Layer 13 of a small transformer language model trained on English Wikipedia (16 layers, counted from 0, width 96).
A neuron's activation on a vector x is squared ReLU(weights . x), where the dot is the dot product.
The model reads these tokens: "ed" "." "\" " "W" "ay" "n" "e " "P" "ar" "r" "y" ", " "re" "v" "i" "ew" "ing " "for " "The " "W" "as" "h" "ing" "t" "on " "P" "o" "st" ", "

The vector x that enters this layer's MLP at each token. A number n stands for n times 0.0075.
0 "ed": 20 -126 51 -56 -249 -195 -217 76 144 50 -110 -78 284 -35 294 170 -256 27 -262 -211 91 -39 -200 113 -98 -5 73 258 -50 11 6 -177 58 85 31 68 -328 47 -38 -53 209 153 28 234 -116 26 -148 -142 -181 127 86 83 23 -37 70 -44 -136 -20 21 0 60 54 95 141 57 95 -88 -223 -124 49 369 -20 264 71 175 -98 76 7 -88 -44 40 -115 52 -245 -89 79 12 79 -35 -190 -21 25 21 50 72 30
1 ".": -119 -128 147 66 -40 -154 -206 -42 92 33 18 -91 354 -113 111 187 -193 -83 -4 44 26 177 -214 130 -170 201 -25 234 83 -56 -20 -100 -67 -138 44 140 -228 -13 -178 -285 186 191 209 141 53 69 -58 -147 -89 75 42 165 254 -52 -196 10 -143 9 -21 10 -9 -44 36 186 -33 -56 -214 13 -118 -38 298 -44 -8 61 -38 71 12 -110 -23 -38 -95 -67 32 -113 -139 168 -96 43 -37 -259 78 281 269 -17 -8 -110
2 "\" ": -32 -193 -11 54 -164 -27 -415 33 -59 96 29 -193 370 20 103 126 -54 75 -73 97 98 3 -265 -46 -17 169 -175 67 118 -58 -175 -185 -3 -65 93 72 -129 50 -27 -232 80 100 112 159 192 128 -134 -405 -221 16 -34 52 325 16 -138 35 -101 13 -1 -106 79 36 17 67 -54 30 -114 -87 37 220 80 61 -30 33 -52 -1 -91 -99 -60 -148 -76 -31 88 -72 -171 133 -172 153 -8 -274 114 163 174 -84 3 13
3 "W": -59 -138 31 17 -131 -340 -222 9 165 179 -34 -46 263 -167 256 12 44 11 -234 92 -29 -122 -78 -57 0 -7 -16 267 41 -126 29 -157 -48 238 267 121 -283 62 -103 -128 106 -26 233 146 40 55 -223 -353 -174 60 121 156 203 -91 41 28 -103 -18 50 142 13 10 53 -40 -60 30 -198 -15 92 137 153 106 52 -55 -74 -2 40 1 -84 -162 -2 111 64 -190 -136 113 -271 -38 -55 -139 -23 -20 187 89 -65 70
4 "ay": -231 -149 -148 -46 -188 -45 -237 37 22 125 -34 31 139 -158 236 90 -3 28 1 -65 21 -83 154 -27 111 -203 -100 320 -101 -26 111 -166 140 121 139 137 -347 31 -58 -68 284 292 35 211 2 263 -78 -19 -166 100 261 3 187 20 -170 47 -86 82 86 141 61 2 132 -95 -99 -21 -313 27 87 12 300 -93 10 147 -3 -11 26 84 18 -173 0 42 202 -91 -47 -1 -60 77 -75 -126 -85 -18 163 54 59 12
5 "n": -168 -370 -34 -10 -194 -50 1 -142 86 138 -41 -70 83 -84 123 83 1 -73 -29 -11 124 2 -161 148 -53 -200 15 325 -56 -41 11 -53 66 96 302 206 -271 6 141 14 240 250 -98 353 -31 154 -287 6 61 92 227 143 165 -163 -32 92 29 283 186 79 114 -57 214 78 -56 -81 20 -37 -61 120 132 51 26 158 23 121 189 -45 -181 -143 -37 79 -17 -110 -49 74 14 -36 112 49 10 88 88 18 -2 -68
6 "e ": 15 -43 -129 -121 -51 -125 -196 -149 172 168 -37 -76 282 96 142 121 -151 45 32 -41 149 116 -153 -192 -9 -86 -248 86 -87 66 -8 -34 31 -62 240 62 -205 111 -142 28 109 -50 87 161 -51 38 -198 -422 -82 -88 1 42 220 72 -362 -88 42 73 33 -113 7 56 239 -74 -4 -84 -25 -180 28 61 212 -5 17 -109 -197 -101 -135 116 -68 -226 145 47 201 -22 21 -42 -130 245 71 18 200 -26 237 47 11 -2
7 "P": -177 -62 -19 -20 30 -148 -154 78 161 99 90 81 63 -74 174 -45 -19 -54 -111 -32 -91 -20 58 -31 -136 11 -77 433 -45 -67 -38 -148 -34 113 185 293 -320 134 -227 -30 123 104 91 111 -75 48 -39 -454 -181 -67 141 100 79 -183 -73 6 70 88 34 -4 115 147 241 132 -30 -19 42 -47 -1 113 270 336 -1 148 74 -62 136 -39 -175 -236 -53 -51 -19 13 0 -24 -188 -9 81 -126 79 -33 118 99 66 82
8 "ar": -152 -9 -165 -160 -30 -125 -143 109 169 233 143 -1 165 -164 88 -113 48 -47 -252 -146 -20 123 -105 67 14 7 37 342 -133 -144 3 -215 19 -61 212 67 -291 88 -160 -51 149 9 -24 214 -97 78 -92 -205 -116 -63 42 154 13 -53 -353 82 54 121 -10 162 215 0 189 21 -6 -9 -108 -138 -96 -14 140 -14 -14 81 37 65 111 -26 -42 -196 107 19 2 46 93 129 -250 -36 324 -172 75 -219 86 127 138 98
9 "r": 7 -118 3 4 -231 -76 -151 3 323 145 86 147 -77 3 185 -31 61 -127 -201 -73 -32 -114 -229 87 -114 33 36 380 -162 -55 -89 -163 115 84 170 111 -288 -55 96 -92 115 158 52 146 -86 15 -83 -190 -179 77 -22 204 102 -99 -99 -56 -3 14 18 142 178 -2 -12 -22 -89 -128 -101 -149 -195 -77 51 171 47 148 30 -233 161 41 -90 -374 107 -49 133 -174 150 149 130 139 125 -83 187 -35 15 -11 140 31
10 "y": -40 -130 -103 -81 -139 7 -115 -116 57 212 34 -25 232 -30 203 50 -78 -142 -109 -262 48 23 -103 24 -170 -110 -50 377 -6 -104 -60 -213 96 20 23 150 -425 -90 -8 -52 193 194 101 236 -231 -19 76 -65 -95 187 157 68 233 -42 -130 -172 -113 149 -7 42 144 28 33 42 79 38 58 -160 69 -260 198 8 103 149 219 -31 155 -76 -107 -187 17 84 -57 -26 75 2 114 148 85 -106 -3 1 238 -37 72 55
11 ", ": -109 -232 -83 -10 -159 -176 -328 -32 -6 179 81 -184 473 69 216 76 -174 59 -65 64 25 -28 -126 -73 -144 102 -250 120 -13 -94 -56 -131 29 119 63 28 -190 41 6 -118 230 71 66 201 92 126 -208 -374 -228 18 111 43 235 70 -277 -27 -15 47 73 -90 84 -48 17 84 -148 -2 -101 -126 63 155 186 51 -11 47 -73 -59 -96 -56 -144 -203 -20 29 90 -45 -44 78 -77 51 -11 -172 156 2 117 1 -25 2
12 "re": -56 -131 -47 74 -10 -46 -340 88 293 99 -138 99 408 36 260 28 -114 19 -200 45 -84 -80 -27 -58 -266 -24 52 126 39 42 17 -238 68 0 147 158 -79 45 -88 -143 307 10 105 67 4 87 -184 -198 -216 26 1 26 25 23 -99 149 -72 204 -46 5 -19 -34 170 -6 -143 -55 -132 -209 52 142 186 -83 78 35 31 90 -57 -121 -66 -226 200 9 9 -51 -15 -149 -118 -112 -98 -106 -60 -245 301 -24 103 118
13 "v": -29 188 -9 -110 -163 -126 -284 31 186 231 -117 92 205 -80 37 95 163 -132 -461 -77 58 -152 -57 38 -246 -37 -10 233 -16 -28 36 -87 -106 128 112 129 -93 153 -29 49 165 121 212 164 -79 66 -252 -132 -118 168 76 171 74 -100 -36 71 0 -124 81 242 -121 14 51 145 -127 65 -188 -175 42 161 77 219 -35 111 -61 -66 -96 -110 -19 -133 16 -90 -63 -169 42 80 -94 54 -85 -146 -43 -148 133 130 230 1
14 "i": 4 -166 -39 20 -32 -96 -62 91 45 102 -63 185 -13 -133 163 111 -177 -218 -341 -137 72 -122 -268 -306 -250 -11 162 186 11 36 55 -142 108 111 99 -30 -108 146 -111 25 73 219 95 98 -88 136 -61 -35 -185 183 367 58 205 51 -19 -39 49 5 -116 75 -126 -78 209 -86 -110 224 -156 -26 153 -149 73 29 -65 111 49 -86 79 69 20 -302 51 16 -148 -197 -57 -106 -19 140 -148 -206 55 20 65 102 101 107
15 "ew": -93 -85 -71 27 -125 -54 -248 13 2 24 13 105 188 76 190 242 -134 -139 -112 -191 -63 -66 -50 30 -258 -161 92 390 83 27 20 -164 -153 163 64 82 -426 58 13 -106 -122 160 125 285 -46 158 -126 101 -32 268 55 180 -36 -6 93 -86 -151 92 9 13 24 28 188 -104 -110 -34 -133 20 -53 -120 272 -26 -9 -83 33 -206 21 39 -121 -131 114 -41 -15 -153 56 -22 33 170 -26 -233 138 -98 196 88 70 -76
16 "ing ": -84 -86 -9 9 -79 -18 -23 26 116 72 117 -57 415 46 179 137 -104 -9 -47 111 -87 12 -8 3 -122 46 -146 41 55 -97 110 -132 43 48 -40 -148 -287 110 -59 -191 117 38 164 282 204 40 -226 -383 -3 123 189 171 53 33 -295 -132 -162 35 -53 -25 45 -6 305 -104 -200 112 -164 -198 -43 36 165 131 139 187 -23 86 -95 -8 -75 -65 -83 -41 97 32 -15 127 -70 226 72 -234 131 30 180 -27 -83 -32
17 "for ": -151 -147 -10 28 -27 -166 -166 -36 140 20 60 -142 375 5 200 45 -10 25 7 95 -136 -52 -50 43 -136 114 -173 64 -53 -57 162 -206 -88 76 -10 -103 -248 -11 -20 -155 250 47 106 271 175 184 -167 -403 -67 55 45 61 112 63 -297 -59 -113 63 -117 -59 95 35 289 16 -182 48 -113 -24 -80 88 169 157 91 203 13 68 -136 73 -134 -129 -95 68 -5 34 -63 124 -184 150 57 -133 40 113 247 -113 -98 -22
18 "The ": -27 -40 3 -114 -153 -189 -208 21 1 103 81 -137 349 -31 242 63 134 -70 26 82 46 -14 -64 -106 -49 1 -103 134 -146 103 23 -154 -48 58 71 34 -155 58 -153 -11 305 106 8 158 61 104 -54 -463 -115 92 42 4 134 37 -374 -61 -82 105 131 -94 62 153 290 74 -171 0 -54 71 -4 57 153 103 70 -38 -100 3 -8 179 117 -215 122 80 126 -208 -84 78 -175 137 49 -131 83 41 265 -161 -102 -16
19 "W": -204 4 96 12 -104 -293 -206 29 182 79 67 -124 184 -155 230 24 174 32 -181 -81 14 -122 -120 -65 93 -125 3 304 -69 -42 136 -124 -26 195 368 75 -299 49 -49 -185 93 80 86 207 108 96 -156 -233 -183 27 103 131 91 -95 40 103 -54 21 126 80 29 -3 129 64 -144 -50 17 0 -43 -5 159 218 11 -43 -77 0 136 135 -100 -105 75 165 10 -154 -237 131 -253 48 111 -104 -22 82 221 97 -99 114
20 "as": -338 -62 15 -147 -146 -38 -119 2 106 120 -121 25 160 -31 260 121 -19 -91 -122 -253 78 -4 -36 25 14 -54 -53 302 -2 -101 129 -122 141 -55 169 -60 -288 108 -106 -108 328 201 143 31 23 99 -155 -191 -119 27 312 13 160 -115 -53 45 -151 107 191 218 -5 -96 200 -83 -58 -102 -14 -6 151 7 237 82 -155 75 -80 -154 27 116 -105 -126 -57 198 168 -31 -134 77 -51 51 41 -141 46 -101 259 20 -32 -7
21 "h": -135 -233 -283 43 -69 -138 -352 52 -64 133 1 134 71 -224 36 205 -7 -11 8 -183 -60 -193 156 -35 185 -167 -42 325 -145 3 109 -3 -22 -73 147 128 -151 170 -168 -13 238 260 95 178 -72 -7 -60 -143 -212 12 184 220 62 89 -200 -71 -173 33 -40 60 175 116 259 56 -230 82 -73 88 -58 -181 221 72 -49 71 -54 -64 -94 82 -97 -60 -43 59 133 -20 -84 27 26 -119 15 -142 177 -12 -6 12 22 -60
22 "ing": 61 -29 -271 98 -139 -54 -189 18 34 204 51 -10 133 -185 20 86 -181 60 -59 -250 -81 -37 34 195 -70 -91 60 353 -133 -27 151 -276 229 68 163 146 -129 -121 -177 -29 90 86 -54 187 29 73 -206 239 202 170 152 140 -44 105 -245 -13 -107 266 168 127 79 102 162 18 50 124 11 -14 -54 -59 203 94 -34 -52 8 -92 263 126 -217 -131 -99 84 35 -154 37 -27 -31 136 121 -72 73 -1 157 15 -27 123
23 "t": -41 -117 -28 -63 -202 -119 -35 88 -73 115 -50 15 242 -125 153 57 -66 19 -84 -154 98 20 -14 -93 -68 -32 -105 423 -139 0 50 -142 95 77 138 259 -356 -69 18 5 171 303 144 158 93 -72 -148 8 -47 256 181 23 68 -35 26 -270 -5 120 46 -109 57 149 186 -10 -35 77 -42 -210 -69 91 284 -115 -16 -16 180 -59 -29 58 -151 76 81 156 129 -118 -57 134 164 5 213 -23 183 189 189 112 -8 45
24 "on ": 61 -6 22 -60 -199 -152 -168 -57 -43 -33 112 -84 474 28 153 109 -96 -24 12 84 153 17 -21 -4 -69 54 20 236 -159 40 -15 -96 62 36 114 66 -261 7 -191 -18 236 75 59 174 196 -16 -32 -414 -97 193 3 151 89 125 -285 -57 -60 23 169 -81 99 232 345 -16 -197 57 44 -145 -38 57 219 52 -59 -15 -80 -53 9 38 94 -181 62 -6 148 -120 52 28 -165 96 99 15 169 -9 183 -59 -69 -91
25 "P": -171 100 23 19 47 -308 -117 112 125 35 -25 119 215 -33 173 -125 -78 -55 -164 -158 109 -33 98 -111 -14 59 -13 354 55 61 -55 -188 -59 68 140 143 -251 184 -223 -129 89 101 192 135 82 -10 -41 -278 -250 82 49 207 15 -200 -66 5 -77 0 -31 -28 230 152 278 26 -114 31 -100 -125 -3 63 294 347 -73 114 96 26 36 45 -193 -74 -45 -88 -33 -6 -87 98 -211 52 153 -42 -3 -1 89 76 -116 75
26 "o": -135 95 -5 -9 22 -77 -30 195 145 121 -50 -68 151 22 124 23 -12 -182 -180 -207 -69 -11 -178 -90 -30 -142 74 291 54 -4 101 -179 262 149 146 32 -210 -45 -200 -210 91 164 88 77 104 191 -118 -146 -183 182 51 284 295 -66 -26 -172 -9 110 -78 136 187 -1 40 144 -117 9 -69 -94 -136 -80 145 4 -160 35 34 -16 115 205 -83 -113 102 -211 151 0 -67 -65 -269 -80 184 -85 67 -224 35 -136 -106 184
27 "st": -50 -1 -108 -195 21 -151 -65 -102 43 135 -157 185 266 144 119 246 -162 -170 -214 -169 167 -14 -61 -1 -45 34 -157 414 -201 35 -87 -231 126 64 71 -155 -210 37 27 -26 117 221 115 90 -16 113 -7 -44 -181 84 41 198 132 -52 103 -17 -124 215 -232 266 189 229 74 128 -71 2 -60 20 -136 45 137 59 -55 -24 69 -194 -17 65 -182 -99 155 51 -126 -3 49 -24 -121 196 27 -35 223 -28 54 -9 66 -58
28 ", ": -17 -101 -106 -19 -78 -242 -223 -48 20 125 75 -172 455 135 193 51 -224 26 -100 -59 141 83 -99 -165 -106 14 -264 164 -27 6 -25 -92 58 108 121 -118 -265 81 -80 -93 161 -43 46 173 88 162 -150 -345 -220 -62 91 28 194 121 -359 -43 -42 55 20 -141 -3 -53 43 57 -149 -45 -29 -216 26 98 169 97 31 3 -113 -5 -130 -51 -175 -232 140 9 59 -19 -63 17 -176 107 -7 -135 162 0 64 17 21 -23

Each question shows the input weights of one neuron of the MLP. A number n stands for n times 0.0017.

n252: 219 121 120 -229 -17 7 61 34 295 50 -147 -234 84 -64 -63 -91 72 209 -21 -181 205 -218 161 166 7 -290 -88 -86 -14 65 34 -140 135 -89 115 0 27 29 -18 48 -19 -105 -52 -178 63 188 -127 30 22 -103 -104 -17 -57 11 214 -84 -77 -82 11 -27 -51 11 -18 -11 -58 82 94 -7 -7 -13 87 4 -117 -246 -123 -4 -54 -124 102 159 -126 130 14 -24 57 -75 -86 -25 -189 -51 -211 17 137 -195 117 -173
On which token does it fire most, and how strongly? 13 "v", at about 1.8

n161: -30 -27 -16 -126 -147 30 -42 146 -183 -116 271 113 -64 -108 30 33 197 130 -71 193 -53 14 -10 116 56 19 -114 -99 60 120 16 -29 3 47 -27 -258 -258 177 17 72 -36 87 -50 183 63 -118 127 44 14 -52 127 -33 -155 -40 67 -89 53 248 -244 -63 -135 31 -34 -152 -66 189 35 13 -189 -206 -55 -21 135 -92 -167 142 6 -14 -58 -86 -3 -77 44 -19 239 65 91 84 -32 0 65 -16 -55 16 32 -127
On which token does it fire most, and how strongly? 16 "ing ", at about 6.7

n194: -120 -179 147 -272 134 -124 156 142 104 -186 -127 20 -201 204 -270 -241 -176 -10 -74 123 -56 -81 101 108 66 55 -25 -10 77 -45 -93 -102 25 -93 -169 0 75 103 124 -51 60 105 -8 93 14 -155 -207 -81 -122 -107 108 220 -114 173 64 -48 -60 45 57 70 -62 -104 -101 47 40 17 91 -210 -54 93 -141 -11 -26 -15 -71 128 -175 0 -49 47 -227 119 -61 58 204 -79 -127 53 -63 114 154 -83 27 34 -20 -59
On which token does it fire most, and how strongly? 16 "ing ", at about 0.18

n273: -168 -92 116 198 71 189 52 19 -158 33 -59 34 59 -72 -202 -58 202 54 -44 -209 -107 -103 -7 125 91 28 91 14 130 -50 287 51 -169 -136 -196 -49 14 55 -124 -99 -127 18 -147 -53 58 155 -7 -81 -178 10 -93 42 146 175 -33 123 -61 -35 51 -68 -120 -70 15 -191 278 -99 -34 52 -59 220 -45 -225 203 65 -265 -102 28 -132 101 -41 -71 -122 4 105 -144 225 64 -159 -38 132 -63 -53 71 142 -79 -208
Which token does this neuron like most? 1 "."

n127: -112 13 44 -169 -80 74 -126 -35 -32 116 -6 25 171 28 -39 -19 -16 -45 56 -165 93 14 -103 -58 95 57 88 -6 94 156 73 25 -142 -225 53 -198 6 -182 115 111 138 23 -261 86 -42 -119 0 -25 23 57 3 -213 -46 52 92 117 149 80 -129 -135 -145 -3 -184 138 145 -105 44 166 -94 -65 57 10 162 -87 52 -23 -47 126 -193 120 -231 -25 -30 63 27 193 25 -186 -192 -48 -40 -96 -165 47 106 63
On which token does it fire most, and how strongly? 0 "ed", at about 1.3

n30: 67 -167 222 -106 17 24 -10 -123 99 18 10 23 -117 -153 -77 -313 -38 -66 -148 -4 100 -55 30 -45 26 44 196 45 -101 206 -89 34 106 -57 -54 121 3 -99 55 -140 4 38 -119 -111 21 68 -13 -3 -36 -77 -21 -113 92 14 -203 225 -157 -3 -64 -23 -253 121 50 -242 -65 65 14 -13 97 -133 166 -302 76 -33 -7 138 -184 139 11 147 154 -38 82 57 -68 0 96 -94 37 22 -342 124 -3 -191 -107 0
On which token does it fire most, and how strongly? 12 "re", at about 1.9

n346: -184 -147 230 10 31 208 119 123 23 -97 -67 -175 -164 -37 14 0 28 -182 -131 -58 -28 -41 30 -66 18 -21 60 -31 228 94 -110 23 21 157 -104 47 -305 200 -91 24 -134 60 -49 -145 108 64 -43 92 11 -26 65 -247 -60 92 -42 19 102 48 107 -120 -320 -32 -123 -40 241 -130 44 31 -172 -70 51 63 -95 -150 -90 128 -30 49 -159 144 47 -38 -140 -166 -320 75 -7 -158 63 11 79 -17 7 115 -40 -16
Which token does this neuron like most? 19 "W"

n258: 56 -206 167 -194 181 144 -20 -33 183 28 13 -75 -146 -116 118 -52 -82 -111 14 -68 10 -22 173 175 51 34 122 -158 -45 0 89 86 283 -254 92 158 -94 99 -7 -14 4 302 -123 -118 163 56 93 11 43 106 -100 116 -193 81 -98 99 143 -122 64 178 72 93 -75 101 -69 -44 144 -17 130 116 -197 198 -14 108 -74 67 -140 -4 94 -104 157 -103 -32 64 92 7 65 -45 81 -135 -110 17 -61 -23 10 -191
Which token does this neuron like most? 9 "r"

n50: 102 164 -15 30 -50 28 31 188 -10 -45 -118 71 -3 66 51 -41 -124 -57 -185 196 -131 7 -97 -209 -142 -179 70 -146 -82 137 -34 -7 -19 74 52 27 9 -51 -92 136 -20 -107 47 23 82 71 42 66 52 117 -6 -34 -29 -99 -63 -108 -212 0 -22 -72 -26 -19 -65 -62 26 -22 193 186 -36 -75 23 -200 89 71 165 189 161 129 239 -127 -29 -155 -87 257 -19 -123 -188 -136 -77 -23 -32 -84 -99 24 81 97
Its three highest activations, in order, are on tokens 26 "o", 14 "i", 12 "re"

n374: 174 22 46 -146 123 -49 -118 -8 -102 -37 -31 -149 -51 58 4 29 49 136 -40 -78 263 298 -86 -223 210 -101 -29 -127 -82 -73 32 197 -73 -259 4 -118 -149 -255 -146 70 -69 122 -249 -15 -86 77 -99 116 29 79 -151 81 109 -119 -69 89 -14 -18 -189 -149 -171 235 41 71 71 32 45 52 -107 -7 33 45 -142 245 88 44 110 42 -62 -30 66 133 -11 191 246 180 130 14 -72 -94 -51 -28 -119 -7 99 103
Its three highest activations, in order, are on tokens 6 "e ", 8 "ar", 27 "st"

n270: 247 92 108 137 118 -165 32 193 -40 20 180 54 -86 22 225 -13 -92 70 -88 118 17 -32 103 -80 18 -33 -125 -119 -27 242 -10 54 7 -129 99 91 -32 266 35 -10 14 117 -79 -78 -124 -216 284 31 -100 28 155 -46 -24 162 34 -65 -168 -95 126 82 101 -185 -31 -7 73 92 56 -91 -97 -57 76 25 -17 97 -86 187 -158 90 47 131 45 -92 34 45 -86 -51 -39 98 135 21 31 215 56 -148 -179 -100
Its three highest activations, in order, are on tokens 25 "P", 21 "h", 18 "The "

n49: 155 -4 -58 -116 -134 -34 54 97 31 -11 -40 -132 -217 -33 -17 -21 62 45 50 7 132 -140 -50 62 77 -89 -74 -24 -101 -52 107 60 -32 -149 100 -7 200 -139 186 -38 149 3 -172 -78 157 4 77 -32 190 -271 -215 55 60 106 80 -109 35 -55 228 -40 -51 25 58 83 -98 72 -47 -149 -195 10 105 118 -138 -216 22 -110 91 -83 -155 126 241 -176 79 -152 222 43 130 -28 -67 355 -193 62 24 -50 60 -16
Which token does this neuron like most? 9 "r"

n295: -61 157 132 -3 72 60 -68 -85 35 16 -34 6 -76 15 -192 169 208 -57 -3 -46 -89 -88 -98 48 7 165 26 -161 122 53 50 107 -101 81 -233 -99 -84 -49 -124 -91 31 -189 93 -51 57 107 -156 -81 23 -27 -115 -25 -52 -190 -44 -3 -99 -53 101 0 -183 -111 40 123 40 -166 66 68 25 67 -46 -112 117 130 10 -39 -15 -52 -100 162 155 -196 -167 230 29 210 -141 106 125 104 -10 139 235 25 -61 3
Which token does this neuron like most? 17 "for "

n3: -30 34 -15 0 18 45 0 106 83 25 -86 -159 -14 -14 66 78 95 -3 -137 -22 -18 101 87 191 161 114 251 -42 -18 -6 -65 85 -21 -159 -37 -67 9 77 -22 138 13 -111 -77 -25 -99 -55 -34 -12 -22 -89 3 9 24 -70 96 -53 262 144 107 -157 6 6 59 112 22 -121 244 -23 104 89 -19 -130 69 -45 148 -247 14 178 -91 -81 56 -10 -18 -82 9 -37 106 -121 -239 76 55 181 41 -223 -66 120
On which token does it fire most, and how strongly? 0 "ed", at about 0.27

n241: 197 -65 84 69 39 135 21 -65 -50 -22 -3 -98 20 128 -49 -110 75 -27 -130 73 63 305 32 106 -45 -3 120 135 171 8 48 43 -31 43 -28 -198 -97 37 -99 -6 0 244 -33 -77 12 89 189 40 144 -127 -41 -126 56 77 19 -56 -49 -57 180 104 41 -103 16 -51 178 -60 -89 -212 35 -15 -142 -222 111 -55 81 192 -26 72 -10 -44 -9 30 -22 -24 19 91 -27 135 -84 153 81 21 -84 194 85 -133
Which token does this neuron like most? 10 "y"

n19: 0 -247 284 -124 -15 -140 184 -32 -82 -87 86 -35 -139 11 -134 -126 44 -41 -15 -19 52 67 -182 26 -16 -221 64 -44 -190 -107 -216 -24 -23 -42 -114 65 18 155 132 44 -83 63 -40 -59 137 -24 82 26 -27 -151 -19 -47 -53 86 224 -10 48 -102 38 -148 -31 164 15 19 128 -332 54 130 111 85 -81 126 -101 242 -135 -219 82 -369 -36 27 107 -273 61 -216 141 -72 113 22 67 -265 -23 7 36 11 -39 159
Which token does this neuron like most? 9 "r"

n365: 14 78 7 39 68 3 -70 111 -8 74 53 -140 -60 50 -69 -73 -10 59 63 187 -144 29 -50 216 163 -71 42 96 -128 10 -109 -4 25 186 -64 80 44 162 -36 91 -29 -38 -159 -91 52 4 -221 -43 131 10 11 -54 -84 63 57 -45 -142 37 14 -197 -25 -117 -43 7 -4 -122 190 40 -123 -194 175 292 -393 -140 229 -11 -209 -138 -45 -64 -185 8 230 131 53 -106 115 -188 -59 -134 -117 48 -34 3 182 71
Its three highest activations, in order, are on tokens 7 "P", 22 "ing", 21 "h"

n261: 35 18 27 30 92 7 -10 52 210 -46 -176 3 206 13 -264 -28 120 -42 -116 -22 -45 190 -13 -107 4 -58 -182 -123 35 -51 3 -199 131 -120 100 -10 -101 -96 73 170 -118 -45 -7 -81 -180 135 -7 80 4 -103 189 -41 -32 -102 158 90 70 -58 -53 -109 -274 14 -139 29 83 71 25 165 -20 288 -187 -33 -109 45 193 -123 120 -49 23 18 -89 -95 -85 229 64 64 -299 143 -118 87 -85 -41 112 67 169 -74
Which token does this neuron like most? 13 "v"

n117: 136 -49 131 -117 51 -102 -23 4 -90 -158 -72 -68 -168 56 103 -3 -304 -45 -87 146 -140 -33 0 95 101 -127 31 7 -103 169 105 85 -161 -84 -21 166 180 -67 -79 185 -15 -69 74 73 -51 85 -26 66 -134 -254 49 192 7 114 141 38 -72 -101 248 -36 -175 -70 7 146 -21 -40 182 73 165 75 82 -127 -272 44 -22 -17 26 67 45 142 46 26 137 -140 109 -88 -91 -117 -138 -223 -148 -112 -98 -73 3 -32
Which token does this neuron like most? 21 "h"

n36: 95 -218 167 55 -96 11 -158 -193 243 126 52 -72 21 80 -65 33 86 278 26 8 280 -115 -125 -18 -23 -99 -215 -125 -214 -40 -175 294 92 -41 -126 -28 53 -44 -42 -14 -58 134 -253 138 -141 -176 118 81 -26 -44 82 32 -136 37 136 17 -196 -89 22 76 196 67 146 49 185 174 -11 91 -188 172 -30 46 -113 8 93 -44 94 51 106 52 -220 107 -22 -21 178 -149 21 -149 -31 -53 -19 86 64 -122 -21 135
Which token does this neuron like most? 5 "n"

n243: 56 -110 23 53 -168 145 -277 -157 4 0 118 -49 -179 156 -96 -28 8 67 -113 91 0 -159 -187 99 83 237 -76 -55 8 -55 -63 163 -77 138 -114 227 -108 81 116 -160 51 80 -260 -50 24 -94 -330 205 -98 -103 37 -140 -137 96 167 92 -96 -58 97 102 161 310 37 -136 -75 51 -83 -65 0 113 -82 139 -66 -110 -34 52 99 -47 236 16 -320 -87 -4 62 -49 -151 -51 168 -236 -4 -33 0 -78 -176 -354 -30
Which token does this neuron like most? 2 "\" "

n140: 17 78 36 192 -107 118 -42 35 44 -128 89 -3 -108 -9 -60 -46 85 159 -101 -21 72 -108 143 -39 -42 -10 3 -42 -3 28 -104 158 -40 54 64 -6 106 -84 152 81 127 70 -82 32 145 -164 -246 10 170 -24 65 39 50 -100 -30 -21 162 -127 88 6 103 207 -95 172 7 -65 62 115 -80 -139 206 -165 38 -4 -106 -121 280 86 236 -17 -188 87 105 -10 221 115 -78 30 182 -45 -31 105 -211 70 231 49
Its three highest activations, in order, are on tokens 9 "r", 22 "ing", 5 "n"

n218: -27 -64 96 -112 -42 -32 -171 -189 54 60 -75 -31 88 31 -200 79 -97 134 -140 24 172 294 117 20 0 -22 -53 -91 191 27 48 -146 137 114 -81 102 -35 54 219 167 189 10 106 129 -170 -106 -28 94 37 -182 34 -6 20 -50 165 -70 108 135 140 -9 -184 -44 64 -143 209 -77 -24 86 -79 37 -54 -111 133 -25 186 190 3 -78 167 74 20 -147 7 45 34 -195 -113 -63 -136 -83 -91 152 -23 0 13 49
Its two highest activations, in order, are on tokens 0 "ed", 5 "n"

n10: -7 -70 -13 -85 61 136 -7 70 -15 -91 204 -84 89 -191 -17 -21 105 31 -199 -32 48 -316 132 0 -191 -84 35 24 -90 -45 112 -123 112 -56 25 30 -13 77 284 158 73 134 7 51 -124 -82 312 -64 -88 44 -113 -155 -91 -90 -44 44 79 -47 -179 -157 -229 127 -127 43 68 -40 121 -206 -69 10 -139 -105 0 132 195 -14 43 115 -33 43 -25 68 134 107 46 -208 57 -142 -29 108 130 258 -37 -70 -23 70
On which token does it fire most, and how strongly? 23 "t", at about 5.1

n329: -93 -56 75 -58 33 -99 -139 -166 57 -25 -3 -164 20 9 40 -9 18 30 111 -9 -100 318 -50 -85 -22 15 -178 175 92 -76 -54 -46 0 81 -247 198 35 152 3 66 -175 -18 140 -84 -85 -105 -52 52 -175 -53 -113 -137 -114 55 6 34 9 -84 -149 -72 -92 -13 -35 -209 140 -51 -130 53 -108 -23 -88 -187 -121 -117 7 19 -100 181 -43 -16 113 90 -47 68 -47 -137 107 -64 48 166 -153 21 134 9 73 -31
Which token does this neuron like most? 6 "e "

n293: 82 -64 43 -14 256 -4 -11 -204 -149 -142 84 48 105 116 77 -139 -14 139 -171 126 -29 74 222 44 216 -11 115 43 165 17 -90 20 -127 -101 -158 -75 -18 209 425 -144 -153 -114 -71 -163 121 -32 -74 74 -218 -3 -83 112 171 159 0 85 118 -97 -34 -90 -107 0 253 -107 245 173 -4 -85 -71 28 -46 -112 115 86 39 0 -14 257 -63 64 -61 129 -214 -50 -68 150 29 -7 144 -81 -79 -76 -97 7 -140 143
Which token does this neuron like most? 16 "ing "

n91: -163 -242 -57 -156 269 98 -13 183 83 -199 30 -29 -39 13 -34 110 132 -38 -108 139 275 29 197 -44 115 -33 -73 -71 103 44 -145 93 217 272 56 30 -30 52 107 -124 -33 -65 184 -192 130 -11 59 40 -63 32 -60 205 -17 -10 81 25 -38 24 171 237 -107 49 -32 -117 11 -17 -125 -3 -79 -147 -11 4 61 -62 205 -17 -79 81 -44 53 -46 60 14 53 56 18 151 72 -36 90 46 -186 -225 -116 -108 -169
Which token does this neuron like most? 27 "st"

n211: -70 -64 -65 20 -65 -21 -256 -41 95 -28 97 -289 -63 63 -59 143 -110 -153 -4 83 -148 70 117 -72 -157 48 -49 -72 -220 32 116 211 -50 -113 57 -125 -138 -181 116 -3 -71 -105 11 29 111 131 60 91 257 -51 -104 -51 -194 -39 16 -103 -49 -34 -184 86 -43 325 -68 54 105 82 40 148 104 33 -216 132 -109 -56 11 99 -54 139 -184 -140 -190 -111 -18 51 207 61 7 21 -52 161 -21 -31 191 54 150 36
Which token does this neuron like most? 17 "for "